Layer 2 of a small transformer language model trained on English Wikipedia (8 layers, counted from 0, width 128).
A neuron's activation on a vector x is ReLU(weights . x + bias), where the dot is the dot product.

Input weights of the MLP neurons that the questions are about. A number n stands for n times 0.0011.
n14 (bias -0.008): -18 -50 103 22 169 19 130 112 -23 64 -55 -140 -60 24 -49 77 59 47 -48 -56 50 24 66 -69 0 -17 -84 87 -37 52 164 39 8 48 -196 108 64 -24 91 3 18 -76 -138 3 -58 126 -111 -126 91 -5 -104 72 -19 -80 -49 115 52 122 -5 64 -166 -34 -132 51 -39 -13 3 126 41 13 176 -210 3 23 -126 10 163 61 -69 32 91 136 -3 35 -17 124 -158 -44 -90 149 -42 -147 -39 -94 -42 -178 39 -83 -34 69 35 -64 -39 -61 59 -43 43 80 -71 -88 -90 17 127 52 35 28 -21 -115 141 -192 -83 -83 -70 -42 105 -138 84 46
n18 (bias -0.025): 40 58 -51 138 73 -138 94 -4 -104 -96 -13 -53 125 -163 12 -256 -62 94 173 63 50 -205 81 -43 30 -111 19 -32 148 -156 -39 -70 -18 -109 -161 56 -82 143 65 134 -184 80 109 8 -49 128 161 152 140 -104 -172 180 101 177 167 41 45 -235 -49 -132 4 -41 176 -239 61 43 271 129 -39 -66 -56 54 -178 308 148 -139 -56 -172 -113 -95 32 123 -37 -141 -23 -182 -163 -45 -107 -144 87 -102 179 -7 285 -58 14 -67 -40 247 -55 81 21 11 -35 -22 112 71 81 -135 210 -93 -113 83 -82 28 59 47 85 -98 -55 135 -7 121 -25 -188 -109 88
n46 (bias -0.005): -4 -151 -121 -168 206 -4 52 23 19 -54 4 20 -62 -15 133 0 11 12 55 -103 -8 28 204 34 -280 93 120 49 -63 159 102 200 233 -33 -337 108 -164 -130 -135 -16 -45 198 -99 77 -15 183 -144 -97 -12 -96 138 93 94 87 -53 -8 26 -34 164 71 -148 128 -131 -202 242 31 71 -214 -103 -108 -97 -15 56 79 -18 267 48 -118 11 63 19 136 16 202 -131 -34 -12 97 55 8 291 -77 -18 -158 102 -195 -109 28 50 -229 -76 -64 -45 147 -117 -16 -156 -137 -226 -4 478 30 -25 -23 -83 -4 59 -183 118 -125 -16 74 -172 125 182 -93 -177 140
n80 (bias -0.023): 150 -44 -43 215 229 14 189 42 4 27 -14 40 129 -100 165 53 -124 120 86 -103 -168 -56 -75 -8 -129 74 92 90 -7 -9 77 83 -49 174 199 -12 -15 -160 -114 57 151 -157 -167 -192 63 38 168 -143 -138 115 -19 66 56 -138 4 135 59 94 -89 47 -102 142 -99 -72 17 -197 22 -114 129 -44 63 -77 -44 49 11 148 264 24 -94 -51 -34 15 -99 61 -45 -205 -126 -290 -153 77 50 52 -217 101 87 47 -47 24 25 -199 -229 -365 54 -102 -427 36 155 -95 86 191 -65 55 17 123 -12 -311 -47 364 -60 -150 181 12 -36 47 -87 0 180 189
n115 (bias -0.026): -110 245 -157 -149 45 -79 -77 80 117 -50 -263 -31 78 190 87 254 -16 -221 56 -95 -121 -44 37 -117 67 129 -118 -17 -129 -220 15 -104 45 -5 107 92 -216 -17 188 -18 99 118 -104 290 -118 265 -27 -258 -195 -264 59 323 4 185 -338 -165 -173 168 53 -120 182 103 168 51 38 -63 98 -39 -75 8 -12 50 170 -139 -85 45 -105 -76 -50 34 -37 -191 -61 -4 -363 -158 104 71 -202 -13 -208 -48 -8 102 119 48 -75 356 176 -138 25 140 -167 303 173 -135 70 125 -123 126 17 197 -206 148 -91 -74 17 18 182 119 -172 67 102 163 29 -13 -66 50
n134 (bias -0.012): 108 61 168 147 120 73 -282 -332 116 34 4 232 -232 -231 156 -174 -37 167 110 5 -177 -238 -62 -97 -50 375 -46 110 19 217 179 332 33 58 55 5 -24 169 295 47 -48 66 -199 11 165 -107 -99 -98 108 -78 -15 417 -164 160 -124 262 56 -81 61 -105 163 -328 -44 -41 6 88 -42 161 121 14 -57 -54 136 -104 -85 -89 127 -277 -269 164 33 408 -246 -48 -322 126 -101 143 -165 -78 -295 -291 97 -52 -157 46 64 55 413 72 -166 -62 239 16 100 299 -111 39 -162 -50 -155 -61 -32 -39 -76 -115 111 -284 192 -307 90 -198 -41 -30 72 142 -81 -14
n135 (bias -0.017): -232 -59 -90 -19 -214 25 107 267 305 -49 41 -108 82 -148 -111 0 106 -45 55 50 -237 23 -92 -70 0 9 -60 -270 -247 -144 28 163 100 -82 104 -5 -167 -172 -85 245 70 9 177 114 64 57 -5 -13 38 -84 0 -128 323 155 28 46 -98 -204 -60 -50 22 -67 -164 -250 152 36 -150 -23 295 94 -138 98 133 -17 85 51 -441 140 -179 41 82 45 197 -71 170 -26 -87 -271 -291 -40 103 19 205 160 -164 -136 88 198 108 -165 0 -9 234 217 115 364 -32 145 -52 17 106 26 -218 -309 -216 -26 92 -86 13 -63 260 200 -108 72 390 -152 12 136
n148 (bias 0.002): -32 39 179 20 -111 -174 -103 3 -19 63 32 53 -252 73 -27 12 -42 -92 -249 -101 61 52 -31 100 -29 -6 56 -99 151 67 -98 109 55 -34 180 7 346 209 -87 -40 -3 116 -42 -235 3 -14 -84 -16 -173 -129 -35 -3 117 194 180 39 -45 55 -70 -135 9 -57 186 -118 -137 -51 -34 -3 306 21 3 -47 -23 3 -52 -85 30 48 -68 164 -31 60 -55 34 -50 -16 72 116 -107 -10 -143 -26 -51 -12 54 12 -137 -88 -147 -164 16 108 -63 -3 -34 29 56 -75 111 50 147 233 -31 -152 -179 -22 84 58 249 134 -26 -132 56 135 -16 -54 17 71
n152 (bias -0.010): 42 123 -42 0 77 131 -175 68 -151 56 -59 156 -250 347 222 97 159 4 97 -70 121 -126 -48 124 88 -299 -134 -26 -47 51 128 164 -52 0 139 20 -52 -139 -157 241 89 -121 7 -67 -18 41 -262 19 212 68 -129 62 -14 213 -156 188 -170 55 -143 50 -89 -262 287 -11 30 -198 92 101 -131 -18 26 -132 20 18 66 -110 4 -215 -93 197 85 61 -101 -71 4 128 43 -72 -147 15 -183 163 -18 -155 143 65 39 -137 71 -72 36 15 -230 52 29 126 145 109 33 -50 71 -105 -66 72 4 -111 -195 49 0 45 16 -121 106 -35 -254 -164 209 -175
n187 (bias -0.009): 142 -196 -10 -32 14 85 -55 -199 -80 -170 3 -60 -8 -112 -75 120 144 112 -3 -42 108 -70 92 -57 44 -74 -73 149 -16 37 -191 -47 207 58 38 17 60 51 -82 -43 103 62 -102 -56 -46 -3 86 244 -267 27 47 -6 159 214 231 -66 161 -7 -169 -7 3 86 40 76 -12 98 -143 -191 -70 -68 127 -161 171 203 62 247 -208 131 3 -120 -164 170 -281 78 65 -30 -28 7 24 -27 -58 11 -89 164 -51 106 -159 83 -135 128 -37 -69 31 -228 -25 45 31 3 43 57 43 -29 -198 -85 45 -33 107 -167 63 80 -186 7 -85 75 -50 10 -40 182
n201 (bias -0.024): -93 -118 200 93 182 -131 138 46 -8 31 -114 -57 -211 160 -154 -50 -111 12 123 432 33 -32 95 4 14 60 113 -53 -30 78 96 -46 121 113 -59 169 4 71 -86 33 -133 11 -114 112 -82 50 -273 140 12 -185 -93 -328 -116 68 115 -148 386 -144 -8 -281 -198 81 244 -84 194 203 -19 4 -142 -30 -19 70 -160 -19 220 75 -203 -112 84 -36 -79 -66 -44 35 8 -65 0 -216 16 94 121 12 113 4 -187 122 -4 -160 -195 41 13 0 267 53 17 -129 -149 0 -11 -120 73 -26 17 -12 -172 -23 -224 -59 107 269 -95 33 227 126 80 -97 14 -19
n207 (bias -0.005): 123 -94 128 -245 -120 -26 -23 147 -34 -81 -126 86 -162 134 15 14 39 -176 81 -81 7 128 -33 71 -124 99 -4 13 -150 49 175 155 -123 -11 104 -28 -152 24 141 43 30 30 29 171 -251 -106 -277 79 -126 41 -44 33 -183 -88 141 78 13 -43 69 80 -91 -204 -17 122 148 -127 -192 -49 68 -7 73 -222 71 -150 31 -10 -78 31 -77 115 117 31 -98 64 -22 -139 113 93 126 62 -83 -72 -109 -33 -16 23 110 92 86 -192 125 -100 12 -72 -100 -259 -159 -101 127 32 -44 131 111 -3 113 -114 193 -59 141 163 -241 208 76 -31 215 151 97 -17
n228 (bias -0.017): 113 184 -91 126 375 -80 -130 63 -67 -152 178 -152 -276 -18 93 93 94 -254 120 98 -120 150 168 129 21 -82 47 243 -340 -35 144 107 -22 -239 -27 19 240 -115 91 205 -9 -175 -192 -320 30 33 149 -195 -114 197 117 -229 -33 -5 185 28 0 330 83 124 93 34 31 72 -287 326 148 -88 -27 221 0 274 28 -48 -128 -204 -5 -195 84 -32 53 -14 -157 -4 378 -165 70 -165 -28 -136 -54 80 42 -83 -30 129 -93 214 -84 -157 123 40 -258 -205 53 140 -84 -40 -62 -114 -138 -90 -235 -330 -116 -4 23 97 -173 171 78 48 42 -46 93 -149 244 -252

Each question shows a token from some text and the vector x that enters the MLP there. A number n stands for n times 0.0086.

"58": -6 64 28 240 -124 -19 -153 -218 129 21 84 -174 57 -214 0 123 5 -133 85 -72 23 -34 116 44 -60 -48 -44 -12 103 198 -110 30 -183 -19 -16 -28 85 -15 6 33 161 1 116 135 -159 88 4 -69 165 -36 -93 -41 -38 -49 2 -161 -290 112 74 -56 -68 -104 21 -28 -57 -149 -53 157 -108 -48 -108 24 -20 -61 -54 -1 4 45 165 62 -59 84 142 114 -23 -46 -17 -75 339 28 218 -124 141 72 -88 43 -6 -174 -133 -35 33 -69 0 -123 227 4 -220 -138 167 -110 43 264 -41 114 144 -132 63 60 0 -148 -170 4 -171 228 28 -77 190 16
The neuron with the highest activation: n207

"|": -34 102 51 173 -71 -67 -195 -238 -20 93 188 -185 77 -210 -15 143 33 -140 97 -4 -69 -36 74 -36 45 53 3 -42 97 226 -63 80 -130 47 -11 -23 25 5 -3 5 62 -10 -9 179 -86 85 49 -107 224 -53 -93 -72 16 -1 -10 -123 -263 216 -30 -68 -102 -138 -65 -66 -33 -146 -123 169 -127 -70 -46 -38 37 52 -37 37 52 -87 223 73 22 110 65 113 -17 -45 4 -120 351 -26 146 -126 91 65 -69 39 2 -79 -9 7 5 -36 69 -95 216 121 -192 -161 42 -35 32 202 -112 25 137 -158 23 137 28 -209 -259 -107 -141 165 32 -60 240 -46
Which three neurons fire most, strongest first? n134, n14, n46

"ibi": 4 151 48 173 -108 118 -180 -183 -93 117 164 -192 26 -133 -5 97 85 -129 -4 -37 -75 -55 150 -13 -64 -8 45 -100 77 169 -118 3 -23 -35 -12 46 73 14 50 126 162 71 130 187 -157 92 -12 -125 158 -19 3 -112 3 -98 5 -198 -360 143 1 -53 -134 -150 -82 -46 -43 -98 -93 153 -30 -38 -65 38 0 82 -66 76 26 -49 120 -31 -40 17 -17 125 -37 -33 -64 -21 390 76 215 -57 115 74 -78 84 -43 -78 -41 -129 82 -79 82 -146 176 -28 -227 -119 134 -68 98 277 -8 7 156 -206 -9 64 -54 -85 -204 -11 -48 84 0 -89 154 -65
The neuron with the highest activation: n207

" (": -114 97 64 201 -149 -42 -176 -129 -44 63 92 -226 69 -203 -81 109 58 -92 87 39 -106 -19 46 -41 71 76 10 -57 156 164 -12 31 -56 -69 -6 57 38 -102 49 5 122 -42 30 161 -110 115 42 -158 141 -21 -78 7 83 49 -24 -131 -273 123 -45 -163 -96 -119 -16 87 -65 -172 -74 182 -173 -42 -74 -8 68 -1 -41 9 38 -27 233 92 -101 -78 88 56 -94 -39 50 -69 336 17 174 -101 12 126 -46 -23 -43 -118 -7 -64 66 -26 90 -66 227 39 -146 -80 145 -108 55 235 -79 51 137 -147 45 192 -81 -174 -190 -75 -98 180 -73 -134 318 -18
The neuron with the highest activation: n115

" great": 3 -4 14 227 -111 -98 -120 -170 18 148 176 -147 14 -215 -105 82 117 -130 4 7 -49 -9 69 -7 -33 26 12 -69 45 145 -48 87 -82 27 -34 -65 67 -69 45 -5 123 89 -26 156 -55 140 50 -160 139 16 -22 -185 15 -98 -32 -145 -300 169 66 -140 -116 -147 53 -21 -55 -154 -107 180 -144 -84 16 -29 70 -26 -14 9 -26 -3 106 40 13 -56 2 169 -29 -45 -23 -91 354 -13 147 -100 135 201 41 8 -47 -174 -54 -97 48 -85 68 -17 138 -9 -208 -61 152 -106 110 208 -98 112 178 -213 43 109 -8 -224 -169 23 29 140 -75 -62 294 70
Which two neurons fire most, strongest first? n207, n14

",": -83 -11 65 258 -133 -91 -169 -117 -16 12 133 -218 69 -175 -57 109 66 -81 13 13 -104 -22 116 -132 27 32 -57 -17 199 226 -63 33 -57 16 -52 -44 21 -110 45 48 35 -5 43 203 -112 109 46 -136 161 -69 -8 -57 107 -41 -99 -153 -313 188 -15 -168 -100 -109 -19 -3 69 -131 -60 121 -79 -5 -34 2 49 62 -17 16 -13 1 135 137 -51 -28 57 66 -45 -7 92 -107 292 11 256 -59 110 131 -103 -59 7 -138 -54 -19 41 -108 74 -24 188 87 -233 -110 157 -100 38 267 -103 87 73 -169 -6 98 -9 -181 -136 -89 -184 170 -10 -32 252 31
The most active neuron and its activation: n135, at about 1.1

" school": -10 31 45 192 -68 -18 -93 -225 -134 96 124 -174 71 -147 -6 129 59 -177 31 52 -30 -85 92 -60 -22 65 -45 9 23 220 -80 84 -158 -63 -58 11 83 -72 -41 19 85 30 97 218 -62 119 12 -46 208 -15 -148 -74 -8 30 -41 -171 -272 169 56 -113 -191 -93 68 2 60 -88 -68 120 -61 -8 -85 -7 64 -29 -2 -7 -62 7 84 32 -93 -4 51 82 -71 -27 69 -208 326 23 139 -79 176 77 22 -14 12 -190 -89 -137 35 -63 50 -66 210 88 -306 -132 188 -66 19 238 -98 68 147 -127 9 24 81 -173 -155 -53 21 261 -12 -152 215 44
The neuron with the highest activation: n201

" m": -50 9 -14 201 -57 -18 -99 -102 7 33 190 -211 115 -198 -68 87 86 -48 50 13 -55 -34 129 -12 -22 26 30 -51 126 179 -156 39 -172 -9 -106 -16 76 -162 5 -32 178 39 62 194 -126 20 31 -124 154 -79 -95 -66 69 -21 50 -137 -335 63 13 -138 -135 -98 78 69 -28 -131 -17 145 -79 -47 -107 -20 -8 61 -51 -133 61 -70 138 25 6 -26 -56 99 -22 -33 52 -69 453 16 201 -67 124 73 21 -28 8 -132 0 39 -70 -36 -8 -55 149 83 -199 -112 103 -57 10 310 -101 71 121 -175 -43 114 -47 -213 -106 81 -33 236 -66 -61 129 59
Which two neurons fire most, strongest first? n18, n46

" rise": -10 26 24 215 -139 -46 -135 -183 -21 182 156 -242 123 -112 -5 114 79 -85 -97 13 -75 -15 129 31 35 50 -33 -108 158 202 -84 144 -108 -11 -9 -83 19 -99 62 80 181 73 31 152 -78 153 22 -154 112 -10 -61 6 -40 -89 -51 -132 -299 157 42 -148 -45 -94 49 -78 -52 -157 -44 212 -150 -75 18 -4 34 -29 -96 -54 42 -59 166 30 -76 -22 -28 94 -3 0 3 -125 336 18 189 -92 20 113 -31 34 -90 -90 -69 -92 -12 -40 34 -15 105 18 -230 -90 224 19 65 284 -151 154 153 -194 28 80 -57 -168 -190 10 21 165 -91 -137 125 10
Which three neurons fire most, strongest first? n115, n80, n148

" the": -82 -8 82 202 -110 -107 -163 -191 -40 -31 207 -180 64 -249 -86 92 128 -132 17 1 -21 -5 155 -49 63 44 4 -17 140 156 -34 93 -110 -42 -33 -19 52 -12 22 -22 64 23 -56 175 -37 155 46 -79 186 38 -90 -119 42 11 -12 -127 -292 182 -55 -130 -90 -121 3 9 -3 -130 -97 163 -140 -73 -40 -97 9 46 -100 40 42 13 148 66 -24 24 19 168 -36 2 26 -107 329 -27 211 18 96 171 -68 -6 -50 -79 -25 20 25 -89 85 -33 147 107 -255 -149 84 -84 61 136 -124 67 102 -163 76 116 -36 -193 -229 -38 -164 240 -82 -27 248 32
Which two neurons fire most, strongest first? n187, n14

" |": -50 84 100 195 -116 -42 -192 -190 -5 61 168 -155 85 -210 -52 149 29 -98 88 0 -100 -63 87 -42 109 49 -30 -59 170 224 -54 43 -48 -9 -15 -10 63 -27 61 25 56 -37 28 151 -37 157 -10 -125 152 -11 -37 -74 26 14 -29 -153 -276 188 -25 -109 -149 -106 -24 -55 -56 -173 -69 155 -104 -52 -72 -12 12 65 -11 2 78 -48 191 147 -16 18 41 41 -66 -11 4 -111 358 -21 146 -168 121 68 -106 -10 10 -125 -12 -19 40 -17 21 -84 202 97 -181 -97 91 -85 0 267 -83 38 111 -181 -2 114 5 -248 -182 -81 -192 242 -33 -54 226 -12
The neuron with the highest activation: n134

" his": -79 69 50 232 -11 -43 -67 -150 34 36 244 -200 -5 -221 1 143 157 -147 -24 -50 -29 -20 89 -55 -24 109 0 -43 85 144 -22 19 -106 26 -82 -37 73 -39 30 -10 106 -15 -27 215 -19 200 21 -163 100 54 -75 -157 17 -48 6 -165 -359 144 -4 -99 -102 -121 20 -26 9 -159 -118 122 -165 -86 51 -61 65 -16 -42 59 15 67 167 -23 -15 -22 -48 81 -134 -57 96 -59 292 -42 128 -53 180 109 -47 -31 3 -59 -6 -62 37 -6 -18 -21 189 -22 -194 -164 150 -138 59 223 -177 62 185 -179 86 109 -19 -149 -188 -50 -53 298 24 -112 152 43
The most active neuron and its activation: n115, at about 1.4

" at": -106 1 11 195 -116 -92 -150 -124 -70 40 164 -113 71 -176 26 143 69 -107 28 34 -80 -126 169 -7 30 8 1 -14 75 210 -80 63 -73 -78 14 3 5 -57 14 64 98 4 69 230 -54 122 43 -130 158 -78 -81 -122 6 15 -43 -111 -263 139 -20 -138 -167 -170 69 7 8 -209 -90 213 -96 -111 -86 -105 91 23 0 -29 91 -74 125 80 -61 23 43 117 0 -21 63 -146 343 -31 187 -2 81 140 -16 -38 -42 -168 7 -30 40 -108 -11 13 186 118 -135 -144 109 -53 140 223 -89 43 170 -177 52 106 -37 -207 -222 -88 -104 156 -111 -107 269 45
Which three neurons fire most, strongest first? n152, n46, n14

"=": -43 79 109 203 -151 -82 -157 -231 -98 -43 155 -145 85 -137 -93 102 21 -113 123 25 -48 2 117 -66 58 128 83 -12 88 231 -75 77 -84 -49 -13 27 -20 -47 14 17 17 -23 -49 167 -129 113 33 -153 193 65 -114 -118 38 -5 23 -184 -262 270 13 -187 -135 -3 15 -77 -25 -96 -135 166 -151 -44 33 -28 1 -12 -28 -32 48 -50 207 63 -71 27 76 60 22 13 26 -85 326 40 172 -77 110 139 -75 28 -45 -143 -18 -14 -28 -104 50 -63 190 132 -185 -186 101 -118 27 261 -84 68 113 -150 -3 113 -3 -141 -200 -45 -110 172 -34 -80 198 43
Which three neurons fire most, strongest first? n201, n14, n228

" 24": -44 68 3 185 -38 -30 -137 -229 76 68 174 -88 60 -263 -39 172 68 -83 15 -9 -4 -46 130 -12 26 31 45 -64 103 201 -98 14 -252 2 14 88 7 -73 -42 52 74 -38 100 209 -69 82 21 -144 87 -46 -61 -20 -25 -90 -54 -120 -308 188 71 -38 -88 -31 7 48 -22 -137 -108 221 -199 -135 -132 -39 -35 52 -44 -42 21 31 184 58 -15 -11 12 165 2 -31 10 -81 299 -52 206 -140 120 70 -79 -21 -31 -201 -61 1 61 -40 -43 -39 155 143 -161 -125 187 -65 101 219 -78 72 147 -135 40 100 -55 -159 -263 -28 -122 155 -22 -48 233 -58
Which two neurons fire most, strongest first? n14, n46

" that": -91 1 33 221 -122 -83 -113 -159 8 25 132 -193 8 -205 -63 101 77 -84 34 -23 -52 58 99 -65 13 49 80 -73 85 189 -79 9 -102 13 3 -35 123 -47 13 53 97 39 33 188 -71 165 51 -23 214 75 -62 -119 22 2 -87 -162 -325 177 66 -138 -115 -158 -47 -2 -31 -121 -138 167 0 -68 3 -96 -20 37 -37 60 -73 51 99 62 -40 69 33 60 -20 -61 43 -177 289 -3 195 -40 168 195 -88 -78 -76 -134 -55 -42 70 -128 47 -37 196 38 -142 -83 68 -126 14 283 -180 59 130 -195 60 146 44 -211 -194 -31 -85 198 -105 -66 202 93
Which two neurons fire most, strongest first? n135, n14